Layer 6 of a small transformer language model trained on English Wikipedia (14 layers, counted from 0, width 96). Numbers have three digits each and are written without spaces.
A neuron adds its activation times its output weights to the MLP's output. To switch it off is to set its activation to zero at one token and run the rest of the model.

Output weights of the MLP neurons that the questions are about. A number n stands for (n - 500) times 0.00069.
n68: 614436424226552396432473391491487549402679494383468521344491365321544743491775583336514577602513649500415341547393506456503497320468213638506415514569554519494461479620544406540447444638323462466494556604562417405359429624497344656524661578531532571615381619578563455442546629553601440696
n77: 352376521563449324540445377615444428655681485376471245500458320579513576451687751597486556425610820564458512478639524635536549699466380469516433622464519364280534582070348652565492442377513543376504752562588422702368342514531716504051660333478745706355643464332490525663524352604399536347
n163: 420545453483323465425300549162511592293560599455559610477266726534189542521800334405377397394160440543694541569460785539664467556572518420263500446449412601455520409554568600570458562566746672679557662665409599419282679536518632531518592500339634455508401327493468713480631358615426520432
n187: 695423580555630418563865470459848214519530416410437543439348359737568278654633581393346392462396454546601702416500348325459525642384310276516581689298394441618616682490776530633813688633165473378537333478283542385674344568464039365433513557515719478644536484464451595530532533566511300630
n195: 630338580492330453557421559518428693715356410426657622434518445310652562469691540438497295458688504524496577640380525440423662652718282500549594533463222462659402568601345410292287720292283374412660487624288410326425380474489473768592575622527429480508310522558522441728548700447624615563
n208: 287474469363439521466639631963754496673472397545571529685287483474643437321432592571713456437665564404323440680671392585291583297378174606446584598526539379421436465428489464467749576558403497352660538490607429487553588563470424523562713609466681492563327579334199500540399547398429281347
n220: 379339355429300466365674529550789597318358488569529427382354666664545430423522489608445518633517652344390401473339411650392407403497497489503722665384512674587715493337506596625582506542507458500321623585544573554467399571518292526449579614443512575474624519390417607428695462570518355550
n238: 764327488435475677628568612247284673407659186546496369527633852317624384588722292540483667320463491268592531421691273646458588452482550240555569396457694329381590341509655627575379322567356391412612560458446576623558554395470618504344462688343518322604552523443467415476573427691428500721
n271: 622504485434041513429611527481500344550484683446444547217808540766576456260524698500659443480744439767458553405680572780150928463305591697446402500390436358593360254228570236495505735250385358745667339349426591445395324250654790824467552551593317495266524958524494398382597355584527483542
n289: 686458228798557319709658328375437548306420194330337608312491593788655540449487278424496284384262551795363700805458513624699582595513408515668565668288454282737348541405620500617740418463514440435622508586022236708423630500491457370470518559467324544710504634693462247364522463560366584776
n315: 641604537555337396607581534396286487417526715520835660637458361297567343351392413292376473332573241447588452561309627471544620600580428735386692406722410592504611546633412628618467620174539493493374537463034504822259472505551338329709576739537365544764586347476651446470392560446417579513
n340: 313490655355535422814560452266443355429655483607271479617574525878332623528529381441458592450520492535307515456423381519407449715476534500582402572450548413695337706705518434636426479587378561584489601503407510377417248452464446595380509490563380383458411705662340387419734276619840480637
n363: 538351449602693644463386465496604346476404230405517500615394486634454316625614593631424589594552574314406418384496609441791738833602327634408747599380538547467700830539559456848546389609342445399624616684351392500535109432686247466338581385601555721402484475424326358478365311559319335491
n364: 425500401511572434431294374161520178221490316601271519266647273581596184745643444585293325415042386744372714661414448667731676488254374516583377775322469594831525654585825525646636532372572564456799526378669545512279622403641419440675449571570449568585779658622517748500295492565661261408

Each question names a token from some text and the token that comes next. It shows the activations a of the neurons there, in the order above. A number n stands for (n - 500) times 0.0032.

Then comes g, the gradient of the next token's log-probability with respect to the MLP's output, scaled to length 1. A neuron's effect is roughly proportional to its activation times (output weights . g). A number n stands for (n - 500) times 0.00082.

"th", then " |"
a: 522465451491538500447808497551478471448583
g: 493495400426411510476530397577436417656578299659574171534576414425345348104512342580529581307344384394446420636348654469505453596419580487624796551524461594549711519405441607767521695462531740400574496478745729511391629545648538497573642647514601419482475444411290422276483330473480456664
Switching off which neuron hurts the next token most? n238

"at", then "ric"
a: 459450455449678488484447500498451455466470
g: 316386518423371337324448597532495284620512491607654567604669542521666567709607277427677487493190464504522544459621382555592653499299257617235349457473403525608232471368396665436680439349474398434695520560382568522479615554529478566593278475592409688462400442616587458694451688566474840541
Switching off which neuron hurts the next token most? n195

" by", then " Saint"
a: 491490458447495449786463474488449450472449
g: 720282417391620402658551529533487420373417599658700477400705616473454522683540489633703548447355430476202478440344399766412467483398610468617513254567496730631475476603314539554467532580540313700508680304466337464632240596616690472504514363343333424462575575386486248458618636558365406668
Switching off which neuron hurts the next token most? n220

"il", then "o"
a: 475472447448458488478487479447456482454458
g: 424333541602599508404499277280471496405554638524359505438599461644435330653434491572420667572395475521440348384436498400586479311266609643540637375499450580606660617752792497448514509656476281607473455403667344607578691559644408668342341122497461434422350696589484420750477726429610526398
Switching off which neuron hurts the next token most? n315

"ö", then "k"
a: 459447497499458447475613500491547665489500
g: 445416453569387485427448526652394443517398535438571400454528403451262352584471513538375501697601301513501386324581534528559583504740704295395305275346562566402555460473320271542673601611403370512281526447627540548435655739611372348685783544549521597580436466664723668726403723472705315379
Which neuron, switched off, raises the next token's probability most? n340

".", then " Her"
a: 553448473610454505579451487473452801454464
g: 592453267638591129617429248341550544444593590638356689482688576544362465456737365471557511434416462313664414492512432549487458355385335412467461482589737396752691656559525806385626526602539497496418468582423650496394617559315612536538293333612336384291586546429482464684641435583424398638
Switching off which neuron hurts the next token most? n340

" modern", then " M"
a: 459500478658476500485472480471476499468690
g: 433415634513390616590667589464597739457609367403475458401469618400556674712477549389523260653497613874442662453565453538539375485446606496477239713667430422528588443572392571279398427563315047505518516523449379378664354389454317508343534546429582364542489714506448640659629522642478378387
Switching off which neuron hurts the next token most? n187

" plann", then "er"
a: 448448499450498488497447464458473488448492
g: 588304546503642251575347585749515602520323655351517376346543572385452483703415442328649624461316566469497521582378398466614422430579691444507597582505402402515700552564195640553310423461421409379458445590556581743341510434701495640396417345234785605553638229535554479688609459583612592349
Which neuron, switched off, raises the next token's probability most? n77

"\n", then "|"
a: 487496469472460451693447480497641475490499
g: 193666460541399589553540307492486526691366438351645199281320473413599539419575408378440633498514457454541546281621578865658611434439429813578579463487384481733435544302569430527528637362545687336286447630519530466492539459411536519392481367549467649625442580491485762446599454713277613512
Switching off which neuron hurts the next token most? n220

" one", then " season"
a: 474847474460500499447448500464495452506670
g: 497524397251475377586592322577421428465477571192464383579274332491651482691480418605349472563440541755560596425620534348781463449444578541445326580408581363465812401595321469553767438505753571579708599605397408483475775572538424590400281733444567591393432354430487566621603449354466507352
Switching off which neuron hurts the next token most? n77

"|", then " no"
a: 447496457466461498447450447465450491451456
g: 805659592596747493510616485517703443490612348512405585433333430492657360507518705612469480658464501305514361753601472319444574329172462389562591563697563299563664509578376532375577457456409290330325562307383514497531537557284556383659464422611462482426453408524624843623483377317422543596
Which neuron, switched off, raises the next token's probability most? n187

" P", then "ain"
a: 447452450500494448481489489498548447500500
g: 715697620649425278576506492519651213429511734651339518449418608515395398673367406488510481699394498433532483589496558340627282424448387269478443521355692491450593471516432504420600267345717563734398424290485618567455373606516612670366368382681342528522592619562587441537227632770624452471
Switching off which neuron hurts the next token most? n208

" first", then " round"
a: 469453457494485496456451469459494491458972
g: 381712530435351392375435518387462133450361488498523382321398593617475284331618602415441501556645567470468372806413583305761436542265512771576449319300429548368584498385668491493555664618672865456658546512444358646539488689412509466478521670440451620529633508534588554451477346646523467478
Switching off which neuron hurts the next token most? n364

"ient", then "ist"
a: 457474457629460497471462478462488497461450
g: 556466496323280488760550517668522255630422243605472661551430545481624474582430458615815640445459427565405483342535433285535488443508616441239470734500601494643619671679316513550433707490567704468380582596260498634337651631424404300385454430314611550567372448463491498315747492358365485587
Switching off which neuron hurts the next token most? n187

" appearance", then " in"
a: 474462495752500469486453461525499499472737
g: 484459560323745390724563621465307378457438515528466423434571382216403435760526501601490393510393352491697597368701507569435480441578470424487498270596524662385753500725712417592413610664506434676469628512527228387524541452438390536710520570322328358465453531640795457373286486446565350719
Switching off which neuron hurts the next token most? n364

"on", then "to"
a: 456491461464461493450449449451465480449454
g: 364740484365484586435512319368374501748696386422380299363501411634425549395602294599648516744335520469655221645303621456452454526453483540488546402550630367517542436378538400454371503649552359360578751500492433234449531582544459666664560539388374574642585731441712494841623551364545448385
Which neuron, switched off, raises the next token's probability most? n68

" at", then " Long"
a: 489496448628496498540488494899469459447460
g: 669436592225368399500392623477449623546455531544361320625411628465399623446415617649516468736628420516458394530542709368466617337579684437539587462578652434393481269612252402382718503361522468593511744265333546333588434468738448455576388248527409362395582395539573710656704513762466356576
Which neuron, switched off, raises the next token's probability most? n289

"|", then " bar"
a: 447495460467469499448453455448455494449450
g: 765555636666619434472673460585606479562443269517491724356461295457607360551442713464511622676462528407523342412519613278413513380415522259423610594605531376547919587547363647432483290403542319305553641526478351427522457554389560406462388472608760399496564224494599705469582321517373525599
Switching off which neuron hurts the next token most? n271

" t", then "erg"
a: 449450450483490462451609462493450490463480
g: 327492606651367709471407670440610556406543650617564478394657517435543606154307529361576531552370558545342433568318667396501375545443351620571619371318555551387553626608426296417587470455303530704744480652832466618538425489392434745466510501418606403624464390464436672238513699546494347289
Which neuron, switched off, raises the next token's probability most? n238

" at", then " J"
a: 484493448565494479542481492956481448447460
g: 608483484566224538580549548411453560376466376329492550487509396448521516500378701505578130627603547474521497324862733549324361606533717548499306401569542534559546601522466472519443499675405436705535570548179599481583493526286561580218445491428422535317542432826391744554388437472437714475
Switching off which neuron hurts the next token most? n289

" s", then "id"
a: 461450697473487640502449480498460454500500
g: 353455339502406377582449440366702783577611382455626413345445436572424455372401487311741527513441474432501549693627475497455374494698449483653574435484582460392667591463651737475399537541674886505659504841260599584555369324662330415341556531400413358423488402331539693457411398632471321537
Switching off which neuron hurts the next token most? n163

" basketball", then " and"
a: 447456498676497500495460497847499456618687
g: 427339428469532359383621530617429677416610639562457447710723544465375389670417428451451260418563538471402974453610318297317414520546562642708719340497378367445615470543445424605669375332635619559692423395511541582610428474548550494593395547456486287514493591503197420488345716468471470701
Switching off which neuron hurts the next token most? n289